Layer 8 of a small transformer language model trained on English Wikipedia (21 layers, counted from 0, width 128).
A neuron's activation on a vector x is quick GELU(weights . x), where the dot is the dot product. Quick GELU of z is z times sigmoid(1.702 z).

Input weights of the MLP neurons that the questions are about. A number n stands for n times 0.0016.
n71: -4 104 18 -90 8 14 -83 315 135 -72 -109 43 -52 217 -93 8 114 61 -60 37 141 47 -138 -48 106 -166 433 336 203 178 -227 73 -57 -128 -50 158 -255 116 -42 -9 112 -169 206 -196 9 -97 121 128 -154 -98 -288 201 -243 -164 -28 -69 -163 14 9 -56 131 -87 250 -80 -40 116 89 237 78 -114 39 194 59 0 -103 -266 -73 -94 -31 -192 50 -93 124 -431 -34 40 23 69 -62 41 -197 -178 -166 -73 296 -32 0 125 -405 100 106 69 -54 -110 122 -307 -81 32 -206 -61 -224 8 110 46 266 -9 71 126 -95 -138 -106 -183 -14 313 -39 -158 246 13
n84: 197 -72 47 -58 161 31 28 161 -65 114 -234 -12 -172 -124 87 116 -31 -3 -32 119 179 21 -70 -100 -81 82 20 234 -17 169 -186 45 10 -43 -453 181 76 74 -120 -155 107 233 -180 -28 46 -32 33 -89 -172 14 -159 43 -29 -26 115 -34 210 -17 -148 -86 -19 -43 -90 -29 -12 -32 27 14 -44 31 -181 4 -41 223 8 -182 7 243 -41 -127 0 153 -74 67 -45 61 3 -172 -155 19 -53 -23 109 -163 -150 -110 49 -121 103 97 -10 239 -236 -113 -13 35 -15 89 -32 93 78 33 -40 -63 31 231 -112 -69 59 -3 124 44 -49 142 -156 167 134 71
n95: -200 -255 -21 53 76 40 155 -125 -140 10 222 -64 -33 -22 88 -24 -177 -101 147 -26 184 7 -22 -80 27 40 -95 -37 82 164 7 22 -242 -57 65 -143 73 69 0 0 -101 135 -37 -36 -143 55 121 47 153 22 202 -190 -3 -100 -113 -8 240 -124 85 -58 -52 -90 118 -30 -15 109 88 147 -19 -80 172 -77 35 222 151 65 31 102 10 -95 -60 -214 218 -98 -117 68 4 -114 38 -202 -400 -62 -26 72 -132 32 216 -199 61 -25 14 280 -86 133 114 69 36 -36 56 -78 93 -143 49 -15 -117 121 -302 100 -271 -11 -56 -135 7 -13 43 -207 11 127
n119: 49 -182 -121 -131 -78 -54 137 36 -107 -355 -49 -79 -173 259 -106 -146 219 -146 27 -114 -21 115 141 -69 333 -103 65 -134 62 137 -55 -18 -148 -295 -187 -111 -75 38 -60 159 197 -23 -183 28 232 278 -81 135 62 -92 0 345 45 -91 -19 34 101 86 31 17 -24 94 30 -33 -69 -74 249 229 -134 31 -82 14 58 207 101 244 125 92 15 127 -363 -5 142 17 120 297 -312 -26 75 4 -65 299 -32 -46 35 -13 68 202 -138 323 91 164 -266 290 -87 18 169 22 97 -37 363 -207 -75 23 126 -33 -31 10 81 -387 70 154 18 75 -115 -48 -146 -131
n124: 101 -16 -8 -131 40 -51 88 78 16 -115 -9 46 0 39 -27 -147 -4 -196 -116 40 164 375 267 49 193 -27 126 16 8 73 48 190 15 -329 35 -27 131 143 -319 160 68 -190 67 96 -116 188 109 -43 -113 20 -26 12 -244 91 184 -9 13 -374 -96 63 -21 -132 -182 -70 -35 47 85 4 -84 -103 110 -133 38 -64 -40 329 30 -52 74 -249 -181 -54 112 233 44 -109 36 -64 -214 53 23 -49 108 104 187 -212 84 347 -259 122 19 -8 59 -76 135 -151 52 8 12 -171 125 -122 -50 -189 -79 -66 -171 -61 -31 35 0 -77 127 114 -161 27 -64 -108
n135: -170 -118 -100 -112 65 118 26 -163 -4 76 -67 -63 -28 93 55 -107 49 -72 156 -106 -54 -59 87 -103 -27 -101 77 4 7 -189 -175 58 -69 -47 89 -146 82 -263 -81 108 -42 -173 199 0 -51 -7 44 8 11 4 -106 -44 -162 -43 -71 211 242 -80 -154 329 -132 219 -145 -86 7 85 -14 -15 -266 36 179 58 -12 -18 -81 -11 270 -77 -35 8 -66 200 -232 -31 196 -152 36 -130 -94 136 28 -58 -22 -179 -205 129 246 -32 -34 104 10 58 -32 -69 -60 83 -52 168 -151 -96 241 -80 -79 -29 -47 142 -56 -52 104 46 -90 32 169 -217 8 -292 55 -147
n145: -240 -63 -113 -166 -115 67 124 -150 13 -222 73 -192 -10 -180 156 27 -57 -101 -102 17 -174 69 102 20 156 -18 151 -22 -50 82 34 152 122 -100 54 -17 -22 161 206 197 94 -258 247 68 188 47 -92 -9 62 -86 -248 -241 -221 -12 -105 5 151 -30 353 52 -166 148 -101 -92 -6 -15 336 -153 -82 84 -26 -30 77 186 -43 -279 180 -98 -125 84 -127 220 129 -179 23 -158 -275 140 -70 -204 24 -108 -294 -47 -46 159 94 -106 223 -59 20 -47 -62 49 -93 -8 121 13 -181 -152 87 -331 110 235 -34 70 33 -70 -88 264 167 -185 -177 -55 -27 16 26 -86
n159: 111 -186 -43 74 0 67 126 208 -56 15 111 35 -77 -49 -11 189 -47 -68 -68 23 78 -38 152 61 56 -185 73 204 104 41 4 45 -116 59 -67 48 53 -24 81 -20 -48 -26 -55 57 -53 -133 -107 -97 -278 -73 156 -193 118 -139 -304 -274 -30 114 158 -74 -205 -50 -54 129 -3 -202 201 -117 -224 -41 14 -88 61 106 153 33 -149 324 104 -138 -217 -171 -38 -109 146 26 -182 -39 -59 -176 4 -54 -30 25 248 101 64 -45 259 -131 -44 130 -134 -7 90 -23 196 19 -259 136 -52 23 233 27 147 176 85 54 139 4 131 99 109 0 -185 -54 96 154
n175: 221 -87 -270 -80 86 3 39 -125 90 32 27 45 -8 -28 -88 -238 -48 -181 -18 96 333 -111 46 -61 100 104 -51 65 118 56 135 225 -149 -172 -7 52 68 -52 -11 44 -116 63 174 -126 18 199 -140 -4 126 -72 4 137 -23 -39 65 164 126 -219 -27 74 -44 -117 -51 153 -61 125 -41 -73 -129 -42 51 -146 -26 264 -87 3 162 -75 0 107 -180 -132 -111 -71 87 -163 -28 -70 44 -82 -101 217 -50 -99 -200 -171 100 142 141 231 41 -39 62 24 107 71 0 7 94 141 62 -81 -33 -75 -141 18 34 136 -164 -83 -31 17 53 36 60 125 111 259
n186: 44 0 78 -84 -33 8 119 4 -84 -32 260 9 133 -173 -40 30 335 -151 98 94 -68 -33 -41 -314 129 -137 -43 394 92 124 -197 142 -20 11 124 -220 -46 -163 -21 324 35 -175 -50 11 41 -135 -196 -26 51 -25 -66 -286 -93 -89 109 -119 -145 143 -98 155 94 -204 -97 13 -11 110 -63 -80 -179 190 137 205 82 -284 -64 -204 -312 -117 -3 -272 4 110 137 129 93 215 -57 -258 80 120 -113 119 -16 -133 -143 108 65 -84 -248 226 114 12 -4 -12 -60 -85 54 64 -149 96 -60 -83 -212 -160 -45 202 95 179 72 -8 12 -36 -16 98 -39 -102 -144 43
n244: 175 53 -139 -197 -79 136 0 -53 79 55 207 27 -30 -91 -20 21 125 51 42 -142 -11 78 -127 -58 -40 61 -118 109 -68 121 -262 201 158 -180 53 -165 -46 137 -321 182 187 0 -107 -14 12 12 -33 98 -92 66 -186 -43 -119 -245 28 232 89 -161 -59 -99 -24 152 -44 83 -20 -59 -211 -55 -36 -170 166 162 16 34 -193 4 -126 0 -47 48 -80 168 -297 -40 231 199 0 14 -8 -38 193 14 -62 29 -19 -196 0 191 56 -281 41 92 -116 11 -32 -214 235 403 -55 -4 64 149 -151 -170 0 -59 15 25 -26 -212 -40 141 -175 -32 24 -209 50 26
n254: -293 -149 88 -194 90 -174 306 67 118 -21 108 56 45 75 154 -240 307 148 -40 -137 -119 -28 -164 99 67 -135 92 -195 51 117 -28 250 -161 -143 -83 133 59 -17 117 -99 4 -116 94 64 217 -145 -147 9 59 -122 -30 232 4 -29 144 -22 187 -184 -23 -88 -228 -95 0 -16 16 0 -193 33 -54 -67 -5 -36 -21 104 -54 130 179 -78 -249 150 47 -153 -130 58 77 -4 64 19 -136 71 11 212 -84 -49 35 -16 116 -126 101 63 -8 149 -94 -96 216 168 198 232 -16 225 4 -126 54 -56 -200 99 -179 -198 186 89 4 -66 266 15 -208 -146 -81 35
n276: 66 -138 160 -12 -94 -63 48 189 -303 -52 -82 0 -67 55 45 66 -68 106 -80 -60 138 -49 28 -84 181 -115 -100 147 -236 -34 -198 -207 -208 -3 28 -51 -143 -30 -8 -87 157 100 193 171 -217 125 61 94 -202 -110 199 -65 -81 -33 33 35 -13 -80 19 216 39 -53 46 -132 16 72 -89 41 -108 -131 -87 -275 9 108 63 59 196 164 -85 100 186 -154 -14 181 7 208 -28 -23 -79 46 53 462 32 -127 -133 -79 64 235 109 8 -12 -89 -141 84 205 12 -31 -47 -261 -233 55 -99 238 -28 -300 4 210 -207 67 109 -8 128 334 -70 -77 -27 73 -97
n285: 174 -314 -98 43 62 45 -157 108 -220 -30 -37 -230 111 34 0 -14 94 -22 11 95 -39 -119 46 -112 -204 -32 -135 -166 164 -46 153 -34 -98 69 82 -11 86 168 -108 -27 -141 -15 60 -51 118 -8 -294 227 -267 -69 201 -23 125 -52 -62 -213 55 80 125 -168 -68 -58 130 191 -152 0 -73 173 22 79 14 -249 4 140 221 -60 150 -127 -94 16 -131 64 -201 -18 -31 -74 -27 -65 -4 7 365 197 -53 -113 -56 -105 117 -103 -48 41 117 195 -130 4 150 102 96 7 39 -4 123 19 91 134 114 110 -133 438 165 -48 -7 81 113 133 -97 -18 8 -106
n290: 16 -65 -147 -64 -165 -147 4 -57 -306 22 -162 -29 -98 -176 172 333 28 126 -100 -17 74 42 0 -87 -105 -84 100 55 147 15 218 83 -347 -282 -98 114 14 -206 25 -141 229 21 79 -126 -71 -29 51 -13 122 -106 -9 30 -114 -285 -179 -31 296 133 -44 183 -55 4 218 -4 14 11 72 163 46 -58 -30 -163 44 83 -93 -102 186 -42 0 -121 117 -66 -84 72 -274 220 162 8 -39 -263 115 290 -21 -70 32 -61 143 32 48 107 12 17 24 373 293 17 27 -61 21 25 4 -63 -195 234 203 -64 -81 -68 -168 4 -12 -133 231 34 -22 163 71 20
n296: -154 -120 -3 -55 -3 67 0 -11 -88 89 -23 -217 -48 25 86 212 89 276 -4 108 -114 127 147 24 42 -377 -93 124 194 -13 137 -18 -28 -212 -64 116 159 79 -51 189 106 -11 20 10 11 -130 -220 150 -132 -40 -12 -36 33 -39 70 81 -176 129 222 0 -166 98 48 -18 -165 -13 7 226 -73 121 -82 -18 -50 168 -145 -123 -88 10 86 37 -232 -45 -85 24 16 -123 4 -44 -37 163 51 75 0 -10 -231 -28 -25 -121 -53 277 59 0 -338 -51 39 36 87 32 -26 4 74 -6 45 177 211 -15 63 -47 -28 45 96 -52 68 40 -53 -120 -109 -97
n318: -402 127 -90 -93 -8 42 -156 59 80 -129 9 -259 -67 55 -6 -43 -58 -118 30 -26 64 57 52 118 361 -159 29 9 -46 146 -147 200 198 -101 -21 -177 -138 5 -48 239 18 -115 120 -233 -82 211 53 252 126 39 -288 -35 47 16 22 162 -100 69 -8 147 -179 -16 82 -84 -54 4 62 235 -36 -140 -155 -61 137 103 -67 -143 18 -223 141 81 137 0 -82 -136 -35 143 -377 223 0 134 -217 -166 -449 60 59 -207 -30 89 -135 102 227 -52 227 49 -12 -30 5 -59 35 -35 168 55 -107 -177 240 53 -42 9 13 -355 -33 -96 170 -87 -9 8 243 -195
n333: 170 -212 71 17 169 -95 36 9 -95 -253 77 7 -94 -6 -160 264 65 104 45 32 -135 121 -87 -107 149 54 -31 75 -6 -133 19 -6 -40 -14 -197 -28 59 -54 -235 63 191 39 -72 -46 -39 3 -58 45 -88 29 -150 95 -162 50 56 -21 -104 3 -193 194 69 -64 126 136 -4 0 81 63 -35 153 31 162 130 51 -181 -123 -41 -99 185 -141 109 145 7 161 32 32 -71 97 -220 103 -77 -27 -68 -129 22 -3 34 109 -135 -134 68 19 47 -52 18 -10 35 -3 89 -115 95 101 80 -42 -80 -137 100 -28 -57 -94 -127 153 173 -131 -86 -62 39 -202
n348: 90 -63 -94 -13 61 -44 -16 -81 -179 13 48 30 -50 -274 82 79 29 -55 -38 45 18 81 99 -94 -81 -115 108 97 75 -43 216 25 -273 -31 -3 75 -72 -40 136 -138 -17 -10 -72 71 -83 -106 39 -171 171 58 245 133 -44 18 128 104 156 204 -167 180 -94 30 -104 59 36 -84 145 -145 -148 -51 85 -42 221 -76 -14 56 3 101 -122 -17 26 -83 -61 190 18 169 3 160 49 -142 -55 33 -119 -152 34 69 3 -108 -7 73 -46 39 -66 131 -76 -99 249 47 -62 -121 -22 -228 -30 19 -147 -99 -115 -126 54 56 -107 -112 -38 71 37 86 -55 31
n356: -250 -44 -145 34 138 -165 -191 22 -190 -185 48 -61 109 114 84 -45 71 92 0 -385 80 204 -82 -89 -78 69 29 -49 117 99 -127 0 -43 -29 -11 -95 145 27 -154 104 91 -156 -104 116 -123 172 0 12 74 -23 193 -136 224 3 145 -40 -79 0 -22 50 86 292 103 119 -25 -47 22 -46 79 -129 -58 30 154 -30 112 150 8 14 -163 140 0 -151 305 -14 -99 -157 160 -204 115 -36 216 32 -4 -62 11 -106 -49 -81 -70 -4 54 -94 -139 -142 7 152 -8 -194 -117 -118 153 -193 46 64 -7 -77 62 225 -37 -72 4 134 22 38 -257 -353 -11 -32
n393: -8 -168 37 -48 -139 -42 211 147 0 -190 190 15 101 -135 171 138 -241 211 -9 -26 -68 4 231 -90 -121 -4 -99 -4 75 -73 60 -47 -340 -71 -29 -54 119 -77 -87 203 -195 209 86 183 -90 193 -129 256 4 -226 296 -209 -4 -47 9 -180 133 145 157 246 87 4 257 308 9 135 173 -115 -137 8 170 -34 59 47 0 -122 -14 48 -38 -58 136 82 -86 -139 39 218 -213 -198 -283 -38 -49 117 159 16 146 17 15 -19 -22 -212 0 52 -126 82 110 -154 155 -8 -239 87 75 -243 178 30 -290 35 -133 127 -190 -29 156 -245 217 47 -195 -98 220 103
n394: 128 -205 8 -280 -146 -84 4 4 -58 -111 5 -54 86 -197 -90 -298 -168 -129 -209 235 167 172 157 8 18 -7 -8 95 63 67 283 72 98 -92 -50 -29 -4 -36 -103 -281 288 -89 224 57 90 85 221 77 62 -35 14 156 27 -50 -223 -234 -57 85 -21 52 147 153 -16 52 43 -12 21 -118 -72 -38 87 -167 59 106 238 259 -86 79 227 -97 -116 316 -353 216 206 -91 -250 24 101 -193 61 -72 -115 -95 -46 -209 154 176 85 97 53 -210 79 20 -152 -72 47 -205 26 169 66 -119 128 -206 -64 88 -41 168 218 103 114 -169 -105 235 -113 -12 137 -115
n417: 0 17 -91 -81 -106 -262 92 -239 -73 -23 38 25 15 73 -36 -4 -64 227 0 22 -20 132 253 -195 362 -176 -92 102 -77 217 75 -108 -176 -80 47 -102 -219 -14 -221 9 83 -143 -29 -280 250 -57 -317 37 219 31 57 22 -211 40 161 14 48 17 -286 139 -252 99 -162 161 3 -165 -38 49 -55 138 47 114 19 -30 229 274 23 8 -164 -55 -198 -79 -152 125 -68 -119 -70 157 41 -117 12 45 -48 -264 -55 21 77 -19 -146 -212 88 241 141 -67 -20 39 359 -9 248 -102 -9 -26 59 66 -230 27 -187 -96 -121 157 67 271 4 -229 79 -255 -18 202
n511: 19 -486 -130 -31 86 191 -306 22 -243 119 -119 -71 -102 -172 23 -126 -86 65 -65 27 -46 154 46 36 80 -6 51 128 157 32 100 -42 -66 -122 -90 -141 112 -244 -35 -247 101 30 -47 -179 145 88 -126 -114 -20 42 169 251 -62 -45 12 -21 216 -11 -48 28 -57 -47 141 78 56 -7 -7 55 10 -94 110 134 -227 246 -30 -15 198 -88 -91 -158 -125 -77 94 -15 -97 -231 11 -7 -75 -34 58 -4 34 18 115 19 211 -66 84 94 4 54 -34 167 390 -118 21 45 186 35 152 26 40 -23 258 8 44 42 56 103 51 -159 283 -60 -24 109 -31 -11

Each question shows a token from some text and the vector x that enters the MLP there. A number n stands for n times 0.013.

" Le": 5 21 66 235 58 0 12 7 68 30 -18 96 149 -7 -10 -35 6 25 83 9 34 37 -13 -45 -40 -62 -26 -66 -15 -59 50 -43 -24 59 1 -66 43 -38 35 -50 -65 -11 -22 -2 -18 -6 -21 47 -44 102 -60 17 7 31 16 -7 20 41 37 -56 1 -77 69 19 -172 12 22 -4 212 196 60 5 -5 44 47 21 -52 -37 2 26 42 -17 47 51 20 -5 -27 -9 11 48 5 -50 5 10 -9 29 -121 36 38 38 -368 -90 6 -94 -60 21 25 1 79 22 72 47 -22 0 42 -59 21 -42 0 -20 -41 39 15 71 7 -42 38 10
Which of these neurons fires most? n333

" of": -54 10 63 156 16 -15 20 -34 2 50 -40 104 14 22 -1 -21 31 0 22 18 10 12 28 94 2 30 10 32 -25 -58 18 49 -31 -15 -13 9 57 -45 -42 20 7 38 -5 12 0 54 -15 -8 12 69 81 8 124 -36 58 22 -23 38 -27 -8 36 26 32 -13 -165 15 -6 13 141 48 -107 -35 -119 8 -22 -23 -8 -9 5 39 46 -32 -2 36 -5 33 38 -32 -2 7 -17 -9 62 -12 39 29 17 22 29 14 -426 -12 -32 -42 -33 -3 -3 -22 10 54 63 14 -64 -22 -8 8 73 32 -55 37 57 85 14 2 -19 -2 -5 -22
The three highest activations, in order: n356, n84, n296

" and": -2 39 81 16 35 -5 -4 4 3 23 -42 15 -17 38 -17 8 36 12 57 -19 -16 -17 3 11 24 -6 28 -64 35 -80 44 5 12 -46 42 59 -10 26 42 -17 -43 -10 -1 44 -18 -47 -9 -39 -16 64 -29 5 16 78 69 36 37 -32 14 -41 15 3 39 49 -169 53 -38 18 136 32 -9 22 -137 11 -75 -40 -20 -6 -3 18 17 -18 26 7 45 0 -9 -6 -30 34 38 43 49 65 -26 53 20 56 56 16 -418 10 70 30 66 -2 -40 -15 37 42 -19 55 -45 -36 25 38 22 -56 -3 22 35 8 26 17 63 17 -3 18
Which neuron fires most, and how strongly? n254, at about 1.2

" married": 61 -12 -51 199 -6 6 -39 -18 21 -10 -45 45 91 -41 1 32 62 26 -4 -50 19 15 60 64 -84 49 11 -79 32 -7 55 24 10 -27 2 8 28 39 -48 29 -66 47 33 34 -22 56 33 -7 -8 12 88 13 62 101 -10 -5 1 -13 29 69 -1 -17 -18 -34 -168 -2 -33 -25 75 49 -65 -107 -60 6 -39 34 -49 23 18 13 96 34 2 15 15 42 -39 -2 -50 -5 0 -46 32 46 -23 -18 -10 16 31 5 -409 -19 65 -24 -24 38 -33 10 26 162 54 10 -49 29 32 43 -13 -17 -62 41 -10 1 -18 33 85 37 26 2
Which of these neurons fires most? n393

",": 21 55 27 28 19 7 -11 14 10 21 -15 -1 27 -14 -23 -4 6 -10 78 17 17 4 20 56 -17 22 17 21 1 -1 63 -9 -14 25 93 26 21 -26 8 -1 -5 14 -47 31 -11 -13 9 -44 29 118 -5 19 25 35 63 45 26 -25 62 -36 -38 -2 -9 25 -168 7 -9 17 76 19 -48 -28 -142 9 6 -5 -21 45 5 8 28 40 88 12 12 -39 -10 21 -10 42 -2 -19 58 4 12 14 -13 38 16 11 -425 44 43 1 27 -9 -11 23 -3 -4 -32 45 -45 -76 21 -13 8 -43 -1 -15 32 3 -45 34 97 22 4 16
Which neuron fires most, and how strongly? n84, at about 0.11

" for": 16 -18 54 185 -12 -78 -19 31 -16 42 -4 -1 -34 -1 -3 1 -17 2 23 146 47 40 -66 104 10 -10 -14 33 -23 68 -15 19 46 20 -45 -3 -11 -12 -5 17 -41 0 62 -30 4 28 42 -18 102 73 30 8 54 -36 49 24 39 -21 15 20 61 -8 10 -32 -125 24 6 13 151 79 -63 64 -99 11 -76 -2 -64 -29 7 34 39 -5 -17 45 10 -40 93 -43 -40 78 -4 -71 -5 74 15 -21 -25 -38 14 78 -447 -72 7 65 4 37 7 -54 22 52 -31 -7 0 -48 -2 29 80 33 -12 8 -64 29 -29 -8 -38 38 -54 -1
Which two neurons fire most, strongest first? n84, n511

" time": 47 43 42 94 -31 -32 96 -2 55 31 10 29 -48 17 2 9 72 -2 -47 14 -50 35 50 94 27 -7 -30 21 -27 -12 -32 5 88 39 -9 80 -1 -15 11 51 -69 8 -9 60 12 57 65 -23 57 114 -15 6 19 -49 38 11 -74 -39 52 -49 20 -20 -32 -4 -124 53 -24 3 -56 139 -52 -55 -49 56 -124 -3 4 21 6 8 48 -39 36 4 -38 51 43 23 35 27 -45 -30 37 24 47 20 -51 13 33 49 -456 33 14 -38 42 -26 -25 9 21 62 -75 -1 35 -61 -3 36 44 -16 9 96 23 -40 -54 -65 34 5 -15 -52
Which neuron fires most, and how strongly? n254, at about 0.17

" Fine": 16 23 139 136 -6 -16 96 -32 11 51 31 55 38 -11 -9 9 -33 5 20 2 14 -14 23 -41 -7 9 -29 -11 -18 -64 -1 8 -34 60 -29 -10 41 32 62 -22 -20 0 19 0 18 34 12 38 74 152 7 -19 13 -39 75 -7 -62 31 36 -29 110 -16 38 -71 -141 1 -5 -14 91 54 -51 -66 -25 -4 50 -58 -70 8 0 51 50 65 -20 59 5 -19 -2 -12 -29 53 2 -9 45 28 9 66 -122 -50 38 -38 -433 -18 40 -43 -37 8 27 -22 70 -23 94 58 26 -61 -22 -53 -16 8 -22 39 29 30 1 -81 -67 16 45 19
Which of these neurons fires most? n393

" government": 78 57 38 132 -48 -12 87 1 107 -41 54 53 64 -4 -10 -37 71 1 -27 10 2 -12 34 108 7 55 11 -71 -79 26 3 4 -38 48 -47 62 -10 14 -20 34 -57 -32 -2 60 39 -17 30 1 20 125 -74 26 46 -40 39 29 25 -25 32 30 72 -17 -46 0 -126 47 6 -25 48 152 8 -37 -57 1 3 -25 -9 10 9 63 33 6 -21 -9 49 36 68 -11 -24 41 21 18 136 9 -34 39 -56 21 46 14 -459 -47 -26 -24 11 12 -39 -11 12 -4 -67 34 -60 -33 -14 -38 46 -2 -3 12 26 -49 -27 -60 30 10 33 5
Which of these neurons fires most? n254

" un": 51 -7 -52 43 65 -4 80 -60 -1 33 -12 -20 47 79 -13 -18 62 14 -39 -29 -39 64 28 35 -37 81 38 -7 -95 -65 24 29 95 31 -20 -64 73 -27 -28 -1 3 26 -18 -43 -25 78 -35 -43 34 65 -50 16 13 -12 -18 -49 -92 9 -20 -30 8 -40 -40 46 -135 55 -6 1 82 111 6 -27 -42 72 -57 12 -86 17 9 55 8 -10 48 29 -20 3 99 53 -5 -4 -94 -27 17 86 -1 96 -64 -62 36 -33 -422 46 53 45 28 48 -31 -70 86 33 8 -10 -14 54 41 -75 87 37 -29 51 10 -16 5 -65 114 23 53 29
Which of these neurons fires most? n333

" |": 22 -7 18 95 4 147 49 -24 51 27 45 -25 62 -31 -3 2 -53 -9 55 9 21 -21 4 79 17 39 -34 4 -3 -15 -10 -3 -6 -30 39 -34 22 5 8 48 -47 25 66 24 28 27 -20 4 12 98 4 -8 77 22 -8 25 39 -30 14 -22 -8 -9 1 -51 -132 64 -12 27 9 30 -8 6 -250 19 20 -20 -73 -17 8 33 44 9 1 -6 24 3 47 32 18 37 -18 40 39 42 -26 -9 -53 -17 78 49 -427 -13 18 -21 35 -4 -60 40 2 15 -52 56 3 -4 9 28 8 38 -32 -3 -38 34 1 2 75 -6 -24 14
Which neuron fires most, and how strongly? n175, at about 1.4

" conducted": 117 37 32 167 0 1 -3 43 12 -9 -29 50 53 -48 -18 6 49 -28 -14 64 7 52 5 43 -85 5 24 -64 -1 42 57 10 -35 -31 4 -19 48 51 5 -38 -84 2 -9 57 12 -5 29 -4 -6 55 20 35 56 37 -19 2 19 -19 6 -27 10 -49 50 43 -145 -3 -25 -34 49 49 -28 -41 -51 7 -3 38 -62 -19 20 21 11 26 -15 39 19 -33 17 7 97 42 17 -94 65 16 23 -51 -8 -19 37 74 -443 -25 123 -12 -21 20 -34 -62 31 61 -55 -3 -9 -100 20 21 7 43 -78 18 15 -21 -1 114 51 40 41 7
Which two neurons fire most, strongest first? n394, n175

"8": 7 28 73 121 -24 96 5 -8 19 -15 -6 -23 50 -21 -10 32 34 -27 57 6 -1 -12 -19 110 -37 27 22 -3 10 29 65 -52 8 11 163 33 61 -7 44 5 -37 -1 8 37 2 17 16 -25 -15 62 41 -17 40 37 -10 12 -36 9 14 -40 43 -9 -27 -13 -164 20 11 -37 68 51 -25 -39 20 1 5 32 -16 -12 8 32 56 7 27 5 21 -5 -11 0 -21 22 -17 -49 38 -22 6 69 23 -5 12 -30 -432 -1 29 -19 -60 51 -14 -29 -32 67 -108 9 -4 -41 33 -19 23 -3 24 -12 8 -16 -6 14 7 27 5 -15
Which of these neurons fires most? n159

" named": 8 50 -9 221 18 -7 17 23 -40 11 -85 52 6 -25 -19 40 -46 32 -16 4 -42 15 2 95 21 21 41 16 -15 6 25 40 -21 -12 18 -26 65 19 -11 8 -45 15 -22 12 -9 -4 -13 3 54 49 -35 -34 102 66 -37 -64 -32 -16 -39 0 1 -32 7 -69 -139 51 -20 -31 34 164 -33 -35 -82 6 -19 8 12 18 10 -30 11 -12 45 19 -13 1 -5 -68 7 50 -10 -83 26 66 -4 57 -12 -12 102 -5 -452 -13 64 66 23 -5 -11 23 46 93 109 88 -6 -49 5 20 35 -52 28 34 10 75 -13 -37 77 73 52 21
The three highest activations, in order: n159, n84, n511

" Russian": 64 75 -7 201 -13 -31 70 49 -10 -50 52 72 50 -38 -15 31 21 -15 22 -11 8 -65 -6 44 -85 -9 29 3 -2 46 67 -75 -39 31 -19 -4 33 -34 -28 22 14 56 -70 60 -6 -38 -9 -5 -11 60 -64 -19 40 44 -15 9 51 -8 54 22 101 -44 29 -17 -166 38 -17 -1 54 162 -27 -6 17 1 2 -38 -86 73 10 38 -12 24 -8 -38 32 41 -26 17 16 47 23 -28 55 16 9 -15 -69 71 21 -22 -403 36 42 61 3 4 15 -27 23 11 -68 82 -55 -71 36 -59 47 65 -87 47 19 -17 3 -2 49 70 61 3
Which two neurons fire most, strongest first? n393, n159

"9": 8 -11 85 129 -31 90 12 -41 36 7 -43 -2 23 -12 -7 24 20 -30 77 13 -2 -14 -32 111 9 12 -12 -30 20 -11 118 -25 2 -12 160 25 -1 4 36 27 -69 1 17 43 -2 16 -14 -11 23 46 38 11 34 16 -3 34 1 -21 36 -104 45 18 -29 -27 -180 -9 9 -12 34 133 -26 -81 20 21 -4 26 -18 8 0 28 15 13 23 -30 21 -6 14 10 23 63 -1 -56 -15 -86 24 99 22 14 67 -39 -386 -1 49 -4 -65 31 -56 2 17 42 -79 58 -26 -43 17 -2 19 -6 23 -3 62 -1 -5 -20 32 4 10 -26
Which of these neurons fires most? n159

" loss": 113 31 52 122 9 12 95 5 62 -1 43 70 -41 30 -6 -38 104 -18 -42 18 30 49 15 69 34 7 -6 -18 -83 -23 -33 20 -16 19 6 -9 -14 14 -2 25 -49 21 -9 29 1 74 81 -16 33 53 -3 -12 80 -27 25 -24 -43 43 9 -20 15 27 -35 -3 -141 3 -76 -33 44 86 -33 -99 -57 -9 -45 -28 -44 12 5 34 -16 15 -21 51 39 -8 133 2 78 23 5 30 52 35 -35 58 -37 2 86 8 -439 -60 64 -55 33 57 -66 15 1 88 41 35 6 -41 -43 11 47 -48 31 31 18 20 -44 -8 11 24 -28 -19
Which of these neurons fires most? n276

" newly": 61 -26 26 39 -19 -36 60 -43 -6 -22 -48 10 82 0 -9 -6 55 14 -21 20 27 6 2 -1 -23 26 6 18 44 -90 48 27 -65 59 48 17 21 5 1 -43 72 -37 -45 30 -17 -28 -44 -32 41 20 -45 29 59 -5 -46 44 -47 10 29 -93 25 13 79 -52 -177 -21 36 23 147 141 -86 40 -75 68 32 -27 -48 2 4 -23 20 -57 70 46 -12 28 49 13 74 19 -62 -61 54 -17 5 79 -17 33 51 -35 -370 20 -4 -6 59 78 68 -50 88 -10 -42 34 -4 54 9 -41 80 -55 17 91 56 -64 -27 4 48 36 90 -38
Which neuron fires most, and how strongly? n290, at about 1

" a": 39 -37 -30 212 -33 -10 94 45 10 -13 -36 20 4 9 -5 -17 -37 16 4 -24 -31 -28 -12 64 17 16 -24 -67 -2 5 12 -42 -31 -12 62 -90 42 4 11 12 -18 -42 20 6 31 16 -12 -11 38 125 -56 21 1 60 -11 6 20 32 64 16 66 25 11 -7 -151 3 22 17 28 81 17 6 -73 48 -21 -15 5 -19 1 80 -27 22 7 4 7 17 -8 21 103 44 -30 7 111 54 -19 48 -2 33 -2 -7 -436 43 0 40 27 88 -28 18 63 26 -3 27 9 -1 70 -47 42 -32 -51 9 -28 -23 4 9 22 35 -70 -37
Which neuron fires most, and how strongly? n119, at about 0.89

"\n": 7 -19 -6 96 32 193 23 -9 28 21 13 130 15 4 -4 -18 31 -1 17 19 17 6 28 123 7 14 -17 -32 22 2 18 -11 4 -5 10 4 -11 6 -34 -36 -28 -2 12 45 3 7 10 32 -1 198 -60 -31 45 17 30 38 43 -27 -6 5 0 6 5 -35 -131 10 11 26 52 26 24 -1 -107 9 -8 -2 -51 -22 8 21 -40 1 16 25 30 -2 35 9 43 -25 -14 -38 -4 4 3 78 -19 5 57 -1 -441 39 49 -2 -19 3 44 -53 -2 13 44 62 -60 -9 7 35 -10 -21 -11 1 -126 -7 -9 -69 128 -11 -26 -10
Which of these neurons fires most? n95

" was": 84 7 16 101 29 -16 0 -11 6 26 -62 19 59 23 -10 15 40 -3 34 -21 23 26 3 87 -19 3 1 -65 29 -38 31 -26 -7 12 52 -32 30 15 -9 -21 -99 7 47 -12 -15 -12 -6 21 19 125 10 -8 127 -45 11 21 -8 -13 11 -68 -37 7 -5 1 -166 1 19 1 4 116 0 -30 -81 49 21 5 -32 23 9 -20 -35 -27 75 -14 28 0 4 -26 28 56 20 -28 78 38 -36 -36 7 51 70 27 -428 44 56 -86 69 9 3 -64 21 25 -41 25 -58 27 -2 25 28 43 2 36 25 -1 4 0 94 23 49 -9
Which two neurons fire most, strongest first? n285, n175